Layer 6 of a small transformer language model trained on English Wikipedia (12 layers, counted from 0, width 64).
A neuron's activation on a vector x is GELU(weights . x + bias), where the dot is the dot product.

Input weights of the MLP neurons that the questions are about. A number n stands for n times 0.0014.
n38 (bias -0.024): -49 21 -122 -154 280 -11 80 99 253 241 40 276 -67 134 58 -33 120 -152 253 -305 -93 -56 -234 -17 85 -287 -5 -258 -52 -97 -145 262 -5 -128 -108 343 40 -104 -83 86 59 40 -105 92 -124 68 -20 178 -53 123 15 232 2 51 -228 67 -82 -161 -37 113 -126 16 -12 -99
n45 (bias -0.004): -200 -62 -145 -109 185 391 8 -191 -117 61 -94 108 -184 75 -151 -81 -158 -6 118 -111 365 52 -195 -180 44 -148 -54 -136 -21 -187 49 -67 -100 -271 -160 140 77 77 35 39 152 -13 191 -39 11 75 -79 11 67 -110 155 -16 10 242 -58 -262 -30 312 -121 57 -52 52 226 213
n52 (bias -0.039): 137 -95 101 -334 -71 218 -23 217 181 47 -99 -304 37 195 24 149 79 -31 72 -145 34 56 107 -165 -81 87 229 -333 -34 -171 -137 -167 -43 183 -29 148 -206 -52 228 60 116 206 80 -388 79 90 100 -44 -201 86 -55 45 10 76 -127 7 95 -194 98 -91 -50 -135 164 -229
n63 (bias -0.050): -50 -134 -3 135 -32 124 -17 -121 21 32 -237 49 135 40 -136 145 -75 205 -153 200 162 -66 17 62 -260 -9 -95 -188 151 -149 -220 -18 -120 -154 -298 164 191 7 -5 -73 190 -15 -74 -212 427 -50 -268 -50 403 -74 33 -2 -314 231 122 1 119 31 9 -144 -151 104 220 -54
n75 (bias -0.008): 186 -15 -43 162 -99 -66 35 -38 42 204 -56 77 -79 -16 242 -156 200 81 -48 90 -89 -5 228 184 143 -66 -127 62 176 39 -317 13 -93 124 -29 -48 -45 124 58 82 -140 -151 -13 49 -38 14 -70 -51 -111 65 -36 -243 -42 -149 37 250 -180 40 141 69 -123 -20 -133 -161
n78 (bias -0.013): -13 -28 69 114 179 -139 138 -128 -266 10 149 14 42 -42 -174 73 -152 -138 57 -87 39 -53 -13 -165 -41 -66 -115 -64 -94 -10 -223 -75 158 71 -96 -58 -17 0 -10 -38 117 -10 119 140 -66 200 -57 10 112 7 364 -264 328 -107 56 -100 231 156 53 -156 -106 32 123 -204
n86 (bias -0.034): 271 25 -106 -56 249 -208 9 -41 -37 8 167 261 68 -103 -359 -145 23 -8 -137 129 25 10 -185 236 188 -189 -171 252 -52 107 385 37 114 -73 -194 -32 38 1 -68 -1 123 -103 -106 14 -39 -369 -48 -124 -147 -109 -156 41 224 -11 43 313 -54 -8 50 -94 129 43 -85 -9
n110 (bias -0.048): 63 61 193 -178 138 -167 -103 31 141 -280 -230 -92 141 204 183 -214 144 -54 -189 -35 139 -74 25 -224 111 109 2 -251 -247 228 -215 -2 -325 -1 -287 132 -1 201 -85 -98 -148 -65 -209 -43 -56 142 249 420 0 -65 19 -206 135 12 114 334 164 170 -74 57 84 52 -48 128
n131 (bias -0.021): 30 -90 14 86 -100 -18 -187 79 -185 66 94 -104 168 -116 164 5 27 36 -138 69 98 123 -229 94 15 168 169 -13 221 255 -47 22 76 66 -294 -6 -41 -45 -61 -142 -32 -18 -101 5 62 -114 72 -92 -197 -140 118 -46 48 206 -152 -131 0 49 41 -45 -7 4 -159 235
n133 (bias 0.005): 43 295 -32 76 7 -104 164 -297 64 13 21 86 67 11 109 106 -127 -157 -15 -237 -156 -169 443 -63 6 115 -62 3 -32 -72 41 126 -26 22 33 -54 -59 -214 188 -124 -303 -208 -124 197 3 -84 17 40 -58 26 -98 51 86 -148 185 10 88 112 139 10 -99 -241 117 33
n140 (bias -0.007): -34 14 15 152 -92 255 -11 -243 -57 72 -24 100 -73 124 33 -127 279 70 127 -323 -98 48 -130 12 -201 -89 56 51 -60 -69 110 -63 187 -128 -72 82 -13 218 -147 -83 -1 117 350 -226 53 239 -108 -32 89 -265 1 -81 71 147 -42 -51 125 392 -65 -87 -242 -58 101 -331
n143 (bias -0.034): 156 40 -203 -69 -90 -244 44 -83 -19 144 -124 33 314 205 -115 -204 -217 -177 -23 -105 -128 -20 -172 60 148 138 -118 -113 -16 102 43 -185 -219 14 35 -94 150 -16 50 190 11 23 166 25 244 175 149 -113 -2 19 10 127 -156 -103 181 -135 -110 -130 65 141 -74 167 -267 51
n148 (bias -0.028): -21 -217 16 -34 44 29 82 -10 231 48 -44 407 -168 21 23 -24 -16 250 -238 -258 -42 -27 132 60 -201 -118 -31 -65 93 23 -120 326 151 269 -5 -288 -58 286 -6 193 66 32 -167 29 -149 20 -152 66 -94 71 -181 78 -52 -150 -76 67 -109 -14 -239 196 80 37 -127 -12
n157 (bias -0.030): -26 86 -51 30 -16 108 -247 13 -41 -11 304 -32 56 38 36 -160 -191 48 9 125 277 -64 167 85 20 -97 70 -77 13 -25 -356 -341 258 108 98 -2 -34 -221 -163 161 96 49 57 132 77 -198 -25 -156 -31 -186 -213 88 32 -49 144 118 -60 152 -110 259 -32 -7 35 321
n160 (bias -0.019): -17 274 42 165 -182 -29 153 170 195 53 -42 -23 -169 -26 27 -74 -99 164 -181 179 -51 -58 -161 -17 -20 129 278 1 -88 -47 -115 -136 -104 192 53 -57 -139 -237 -203 224 199 -34 -10 22 147 -147 92 21 -59 -11 -87 212 -48 11 -93 80 57 -84 275 -198 -224 -60 141 3
n167 (bias -0.024): -22 61 346 -81 196 179 189 -210 48 -110 101 -23 -132 60 -111 -10 -153 31 30 36 144 98 303 -34 -98 73 -149 -174 -127 -86 -81 155 -184 -186 207 154 -34 42 120 -96 55 -142 309 50 45 46 -26 -117 72 47 -84 -335 62 -72 -28 18 44 121 -211 118 -138 41 -168 -58
n170 (bias -0.013): -61 89 234 -91 69 -232 -39 -315 -58 167 98 181 124 -66 -29 156 -98 -244 -119 204 -103 127 -97 -74 286 36 66 -127 -20 -106 116 -1 113 17 117 -5 -41 175 -5 -118 61 -26 -132 -121 -87 -286 107 -47 -40 174 28 -102 -189 -217 48 -128 -74 57 33 132 -131 170 101 8
n194 (bias -0.017): -15 2 -124 215 -110 -149 85 -64 183 -314 -211 25 142 -113 180 100 122 249 -38 41 221 76 -120 137 -6 134 -4 132 -107 124 -46 225 -3 -19 -27 172 6 -64 15 230 134 -147 192 -9 -42 -351 -48 -115 -261 -119 -83 -8 -55 49 -91 173 6 24 -165 44 98 -220 73 -57
n207 (bias -0.032): 260 42 -84 -51 -14 -86 -75 -253 39 -138 -282 -92 180 43 -158 228 348 -96 -365 160 75 -55 -63 -40 -24 -63 45 153 -25 72 143 -66 -226 337 -15 -106 155 23 174 -37 -60 19 73 -99 56 -176 156 58 -204 174 -72 16 35 22 -222 311 96 -60 21 77 -121 -140 17 -303
n214 (bias 0.003): -7 -6 -19 90 207 55 -9 -18 -152 33 222 -96 -87 -129 188 -5 21 -50 134 161 0 -167 -113 88 131 -9 -57 -15 106 94 -94 -75 -65 88 -105 140 64 92 -168 -34 -13 129 -135 65 131 29 -38 -262 -16 20 14 -12 299 -380 -97 51 -29 32 -21 83 -159 -305 294 -68
n220 (bias -0.017): -112 -174 -155 108 113 -10 311 -94 -173 55 113 161 -150 -62 25 55 -92 -100 -158 302 -176 71 -56 -209 -42 2 7 -140 -44 -5 147 -45 17 84 133 150 -48 97 165 93 148 -188 169 -127 -132 122 39 -130 -50 213 109 -205 135 -57 -6 155 -75 83 -75 -89 -25 -272 -52 143
n225 (bias -0.040): -75 190 -32 -138 11 12 -65 -460 230 233 -50 32 95 -34 -229 -65 32 -9 4 -302 -177 137 202 120 -36 -32 -89 187 14 -252 -134 133 31 -112 -127 -124 428 -168 -113 324 259 55 9 -147 64 -128 -48 -89 -114 326 -65 62 224 51 68 -13 34 197 -64 155 5 -109 62 -100
n226 (bias -0.054): -77 -398 107 -35 -101 219 -130 18 72 122 168 113 -24 -110 31 27 338 42 -123 -13 -89 -213 -81 -28 -66 162 -30 -69 104 53 102 103 -22 178 -105 238 -326 -129 210 -33 -275 -53 -89 -220 218 85 -218 -51 379 61 133 -125 -12 115 61 -55 23 195 -142 -196 -307 -29 180 8
n269 (bias -0.010): 7 146 46 -165 128 -158 280 -117 -71 -18 -259 -42 107 168 3 -257 -172 80 115 118 26 33 143 -154 -37 -1 83 146 -5 239 -58 189 110 110 37 4 -105 -264 -2 72 -31 39 102 -100 -48 -158 166 -350 -297 27 -110 150 -117 -15 54 79 196 -18 71 -74 43 -23 -57 -41
n290 (bias -0.024): 144 152 -84 -145 -83 27 -180 -193 33 233 -53 145 -59 -132 -24 -235 -21 -195 -81 -72 -57 7 38 202 110 273 -26 -19 -56 -396 8 26 179 -69 153 96 142 204 42 -1 76 -112 -32 69 -160 -200 41 -59 198 9 122 -128 208 35 17 329 -160 -160 -98 297 -22 1 -104 13
n295 (bias -0.048): -42 -72 82 -275 -35 -276 -206 -47 -67 -114 213 -97 -55 115 59 48 12 -79 -14 149 153 80 -52 -15 -114 -136 137 191 -385 -286 56 109 18 -84 -3 51 -99 193 193 75 -84 134 -237 -83 0 -70 175 -105 62 -151 86 -68 14 -177 160 143 -18 312 -45 64 218 -40 35 213
n298 (bias -0.019): 86 -35 -57 115 -166 244 -196 -242 130 -126 -97 284 -23 -224 136 118 -151 144 -114 258 -29 -129 -45 -93 106 -188 146 -309 183 -78 -5 175 75 28 -25 214 -91 -32 -174 35 -127 47 106 -102 17 138 -63 -100 219 150 17 -38 -227 -19 86 185 -211 143 122 -308 -66 132 5 -59
n310 (bias -0.019): -53 24 222 129 49 -285 -7 69 148 -15 -84 301 281 -161 119 -68 -85 17 113 -8 -137 -215 30 -20 313 145 106 112 -394 152 44 -30 -52 52 9 -60 69 -229 110 -190 29 6 149 -174 34 47 -214 -50 -287 -204 128 103 272 -73 -215 -17 128 -161 41 -139 -112 15 55 109
n312 (bias -0.015): -55 52 -33 10 0 -183 -170 160 99 155 -46 90 -91 153 -191 -106 -142 -187 -16 110 0 -26 -120 136 -202 8 -152 217 -107 -35 -286 42 268 -40 48 -249 9 154 144 90 41 19 26 122 42 106 85 199 -225 23 35 -195 -23 260 -66 358 -85 180 -67 -195 118 57 -266 10

Each question shows a token from some text and the vector x that enters the MLP there. A number n stands for n times 0.0087.

",": -138 -104 -62 -100 94 299 14 254 69 138 -81 -266 -31 117 20 131 9 -118 62 -57 88 31 52 -32 105 7 -143 -64 174 -47 204 112 -175 -46 68 6 -16 -146 -215 -105 7 87 -183 102 36 39 39 -19 -190 200 -7 -21 -50 -152 39 -80 -27 -245 82 -100 183 3 75 123
Which neuron lights up most? n52

"t": -114 194 -43 69 124 7 182 -29 75 -17 73 -11 -132 21 -19 58 -95 3 187 -96 95 143 241 103 -56 6 -191 1 115 -125 310 76 70 -165 -3 -82 38 -13 -171 -69 52 142 -165 49 20 87 -41 -121 -9 -41 -43 -111 -79 -274 -60 -31 205 -197 -119 -111 138 -9 -82 1
Which neuron lights up most? n167

"==E": -114 -4 -2 112 37 -16 -135 91 -181 55 -319 183 49 -37 -9 51 -32 -2 58 93 71 105 42 -4 101 -65 -98 46 -173 -141 210 -5 2 -176 88 -87 182 -115 -157 -171 17 -7 -88 186 39 53 -2 123 -155 71 -16 48 -29 115 106 80 20 -277 -253 -92 134 210 107 66
Which neuron lights up most? n310

"ed": 168 81 -87 146 76 35 88 63 -138 -99 27 -164 -53 41 122 143 -30 102 28 108 81 94 135 -159 -10 118 -181 234 76 -171 154 42 -231 -128 196 -202 -49 -96 -49 -18 22 46 -244 124 92 163 -67 -2 47 68 -45 -229 -134 7 82 -206 -8 -82 -170 -41 73 -64 15 48
Which neuron lights up most? n167

" c": -31 -178 33 128 138 53 -16 44 -112 -66 -209 -215 178 31 149 -50 66 -51 122 110 79 136 32 103 45 52 -72 286 -39 -122 65 6 61 -71 212 -149 -76 -92 -223 -187 34 25 -59 272 -122 173 -153 31 -153 -89 89 69 -192 -24 3 26 121 -127 -53 -138 24 -23 6 62
Which neuron lights up most? n310

" Har": -235 -24 -73 199 102 27 194 85 -67 -9 -130 -46 55 -15 144 95 131 -68 139 25 19 243 20 30 140 52 -13 216 68 -150 127 42 -21 -190 146 -214 -7 90 -94 -46 -91 -62 -30 117 -62 38 1 -108 -79 52 125 -110 -120 -66 -53 -99 99 -223 -9 -315 142 -134 -72 51
The two highest activations, in order: n220, n194

" 198": -211 81 -63 49 -80 92 -87 -12 -19 187 25 -226 126 37 49 264 14 -199 30 -106 155 93 -25 46 -28 114 -221 144 154 57 73 34 3 -124 99 -207 -1 -158 -115 -110 -98 111 -14 131 101 158 -88 59 -18 86 10 -133 -76 -104 -37 -77 85 -282 53 11 226 75 -63 -42
The two highest activations, in order: n143, n131

" term": 33 -132 -96 231 67 135 -87 9 26 12 -95 -226 1 -17 95 57 138 -246 99 40 65 46 -11 46 106 148 -98 21 -66 51 84 -71 -77 -60 254 -256 -4 -145 -179 -125 -87 174 -7 286 108 98 167 84 86 -37 -23 -94 -148 -54 -3 -40 -30 -146 65 -202 48 47 -181 103
Which neuron lights up most? n143

"ep": -24 -68 -192 97 48 48 17 110 -175 56 -137 76 42 139 208 34 219 -96 176 97 -20 88 110 -168 26 124 -52 120 -146 -101 147 30 -42 -31 -102 -116 -42 -79 -263 -87 40 62 -197 185 -64 149 130 -12 -3 94 -193 -228 -51 -166 63 -52 60 -109 -110 47 67 -44 42 204
The most active neuron and its activation: n110, at about 1.8

" and": -143 29 -39 -27 74 176 -55 146 -113 24 -220 -109 56 104 197 185 170 -2 138 -118 -127 -20 -20 12 103 54 -197 133 -33 -151 150 39 -14 -40 3 -80 49 -54 -195 -114 118 183 -122 204 -151 25 -56 175 -3 127 -86 1 -114 52 57 -4 29 -107 -177 -149 250 -184 -53 -7
Which neuron lights up most? n38

"anc": -9 -208 93 161 42 -9 100 220 -90 67 -17 -27 -89 18 95 -38 37 -71 131 49 -2 333 162 176 -17 66 -132 89 -1 -178 160 74 154 -51 104 -92 -54 -223 -152 -131 -107 17 -285 111 171 88 -11 -52 -8 -49 -124 -15 -66 -64 83 -102 -2 -214 -23 -11 124 -132 29 -89
Which neuron lights up most? n133

" His": 62 29 -34 191 37 -68 -90 67 -131 82 -131 37 120 135 285 184 45 -123 -16 25 52 -1 -35 -27 129 125 -137 -9 -37 -166 54 28 -31 -207 32 -171 25 88 -175 -158 1 20 51 363 -108 138 24 -26 -70 29 -91 24 -65 -19 43 -35 -9 -245 -113 -171 246 20 -60 -83
Which neuron lights up most? n143

" Comm": -65 -4 -86 83 94 93 -105 207 -57 -53 -107 21 56 -219 19 12 89 -98 49 15 46 224 57 111 319 -19 -51 99 95 14 -57 -1 -56 -191 226 -145 26 -161 -20 -195 -69 42 -68 242 68 98 29 205 25 -38 32 -67 -42 -121 -18 -97 138 -211 -97 -197 146 -132 -99 -32
The two highest activations, in order: n310, n131

"ia": -60 66 -62 122 -58 -23 -133 28 -50 22 -93 -123 -114 -43 187 153 22 -152 36 191 13 55 93 -52 296 45 -169 169 143 -20 99 98 92 -172 248 -232 -58 -131 -236 -28 -39 83 -25 180 166 22 -57 48 -109 -115 -135 -220 -40 -96 148 33 -21 -31 8 -49 123 -6 37 -74
Which neuron lights up most? n75

" his": -25 7 -110 153 76 -76 -16 156 -160 77 -118 14 87 51 314 205 130 -39 -15 52 48 33 -55 -22 57 224 -140 79 -89 -120 45 3 -75 -93 25 -134 -95 82 -207 -176 6 74 69 411 -86 102 -47 -59 -63 -35 -104 -79 -47 -47 71 -49 2 -193 -48 -169 160 12 -23 -32
Which neuron lights up most? n194

" W": -230 -64 -57 97 24 87 -18 156 -193 211 -96 0 11 34 33 -103 165 -16 61 60 26 -37 10 59 -7 54 -48 90 -26 -153 220 111 103 -70 254 -229 80 -109 -201 -60 -32 71 -126 139 -85 114 -191 -2 -38 178 98 78 -111 -116 -29 -36 212 -102 -81 -232 187 -110 3 -15
The two highest activations, in order: n312, n310

"X": -204 26 -64 -29 -27 158 -92 45 -101 90 -120 -98 2 103 80 -28 42 -133 -17 50 41 -16 185 17 106 109 -176 177 44 31 209 129 160 -118 101 -210 -8 148 -136 -85 -89 114 -320 152 -16 135 75 -146 -88 22 -58 -21 -42 -218 54 64 177 -208 -53 -139 86 109 4 13
The most active neuron and its activation: n269, at about 1.1

"m": 49 28 -85 122 18 67 35 222 -130 -63 33 -161 117 -59 -118 114 54 -281 96 -24 153 -125 201 60 115 47 117 198 15 -59 265 28 37 -240 139 28 -152 -74 -108 -48 -10 96 -115 236 -76 88 -18 2 84 -30 111 -148 -78 -149 14 -196 -34 -87 -145 -63 -55 72 -139 29
Which neuron lights up most? n78

"ig": 138 -89 -135 121 -143 33 -10 80 -26 -87 -42 -17 -45 -55 32 16 168 -155 80 9 13 41 120 8 27 -90 -120 172 170 -2 180 116 -94 -324 68 -161 -24 -146 -100 -132 -81 298 -114 110 4 62 180 -136 228 -45 -143 121 -91 -73 157 52 160 -75 -107 -9 59 -15 -71 -78
Which neuron lights up most? n86

"et": 9 66 -112 -94 28 64 26 109 14 -127 -82 -73 -119 9 21 79 -46 38 100 44 145 227 186 -74 -60 95 -2 299 -46 -270 202 101 10 -291 82 48 -169 -130 -159 32 37 175 -159 124 -136 130 134 -104 8 41 10 -77 -18 -130 32 -96 -30 -196 6 -174 49 29 139 52
Which neuron lights up most? n295

"ctor": -58 -103 -51 21 -16 147 98 101 78 145 -24 -157 20 68 247 177 72 -173 101 -70 50 94 -24 10 188 -73 -175 158 41 39 75 -43 48 -195 212 -216 -15 -180 -131 -155 -11 -9 -200 222 -40 58 120 -36 134 -45 -114 70 -228 43 13 -112 72 -149 150 -92 1 9 -129 -98
The two highest activations, in order: n38, n133

"\n": 5 49 -35 96 -67 181 -14 -37 -84 75 -111 -81 51 -26 227 125 -25 -191 35 76 17 129 -62 139 -15 -8 46 -33 -108 17 127 66 46 -208 124 -212 132 3 -173 -49 127 145 -114 137 127 76 -139 166 -189 66 -123 -42 -58 9 18 -181 32 -167 -326 -157 157 167 10 -50
Which neuron lights up most? n312

"ers": 139 -126 -134 -67 97 42 63 82 -113 -78 10 9 -75 55 186 119 2 -70 -61 49 158 60 86 -104 38 -40 -174 238 39 -179 85 16 -23 -184 123 2 32 19 -40 -2 -141 72 -166 270 142 175 -130 103 10 -117 -28 -251 -112 -52 152 -210 139 -148 24 -53 130 -180 49 42
The two highest activations, in order: n295, n133

" disc": 39 -103 31 148 159 56 -131 42 -50 -7 -227 -122 -21 -140 91 97 104 -88 249 54 141 115 73 165 46 20 -99 180 74 -14 163 47 -89 -206 28 -275 -67 -209 -141 -207 -90 34 -53 156 -32 153 -3 45 -70 -52 -30 110 -48 83 135 97 -3 -103 25 -164 70 102 -99 -206
The two highest activations, in order: n86, n312

"ist": -41 9 -148 124 25 107 -14 199 -33 91 -50 -111 -69 -15 230 177 62 -71 114 27 88 108 28 22 95 82 -172 243 84 -148 -8 -7 114 -105 171 -263 -99 -307 -223 -144 -41 69 -161 247 -14 -27 130 68 5 -11 -153 -25 -61 26 -121 -96 -41 -93 -64 77 -84 36 74 99
Which neuron lights up most? n157

"ey": -43 0 -78 162 23 31 -116 30 -27 75 -109 83 -82 -27 105 149 137 11 229 36 1 95 152 -112 285 49 -90 29 -21 -184 190 208 52 -156 273 -84 104 30 -165 -124 39 51 -211 -169 -3 54 75 37 80 12 -79 -94 -233 -143 -62 -35 -55 -268 -42 -99 -1 -29 -28 53
The most active neuron and its activation: n170, at about 2.6

" a": -70 16 -151 51 -37 27 94 -40 -221 33 -145 -76 8 75 281 158 74 -126 83 -28 156 21 12 -49 120 138 -102 44 -84 -90 72 -10 51 -45 75 -58 -72 9 -176 -99 56 70 108 364 -55 69 -107 35 -252 60 -13 -10 6 -73 143 -81 167 -190 -163 -197 141 78 -46 -88
Which neuron lights up most? n78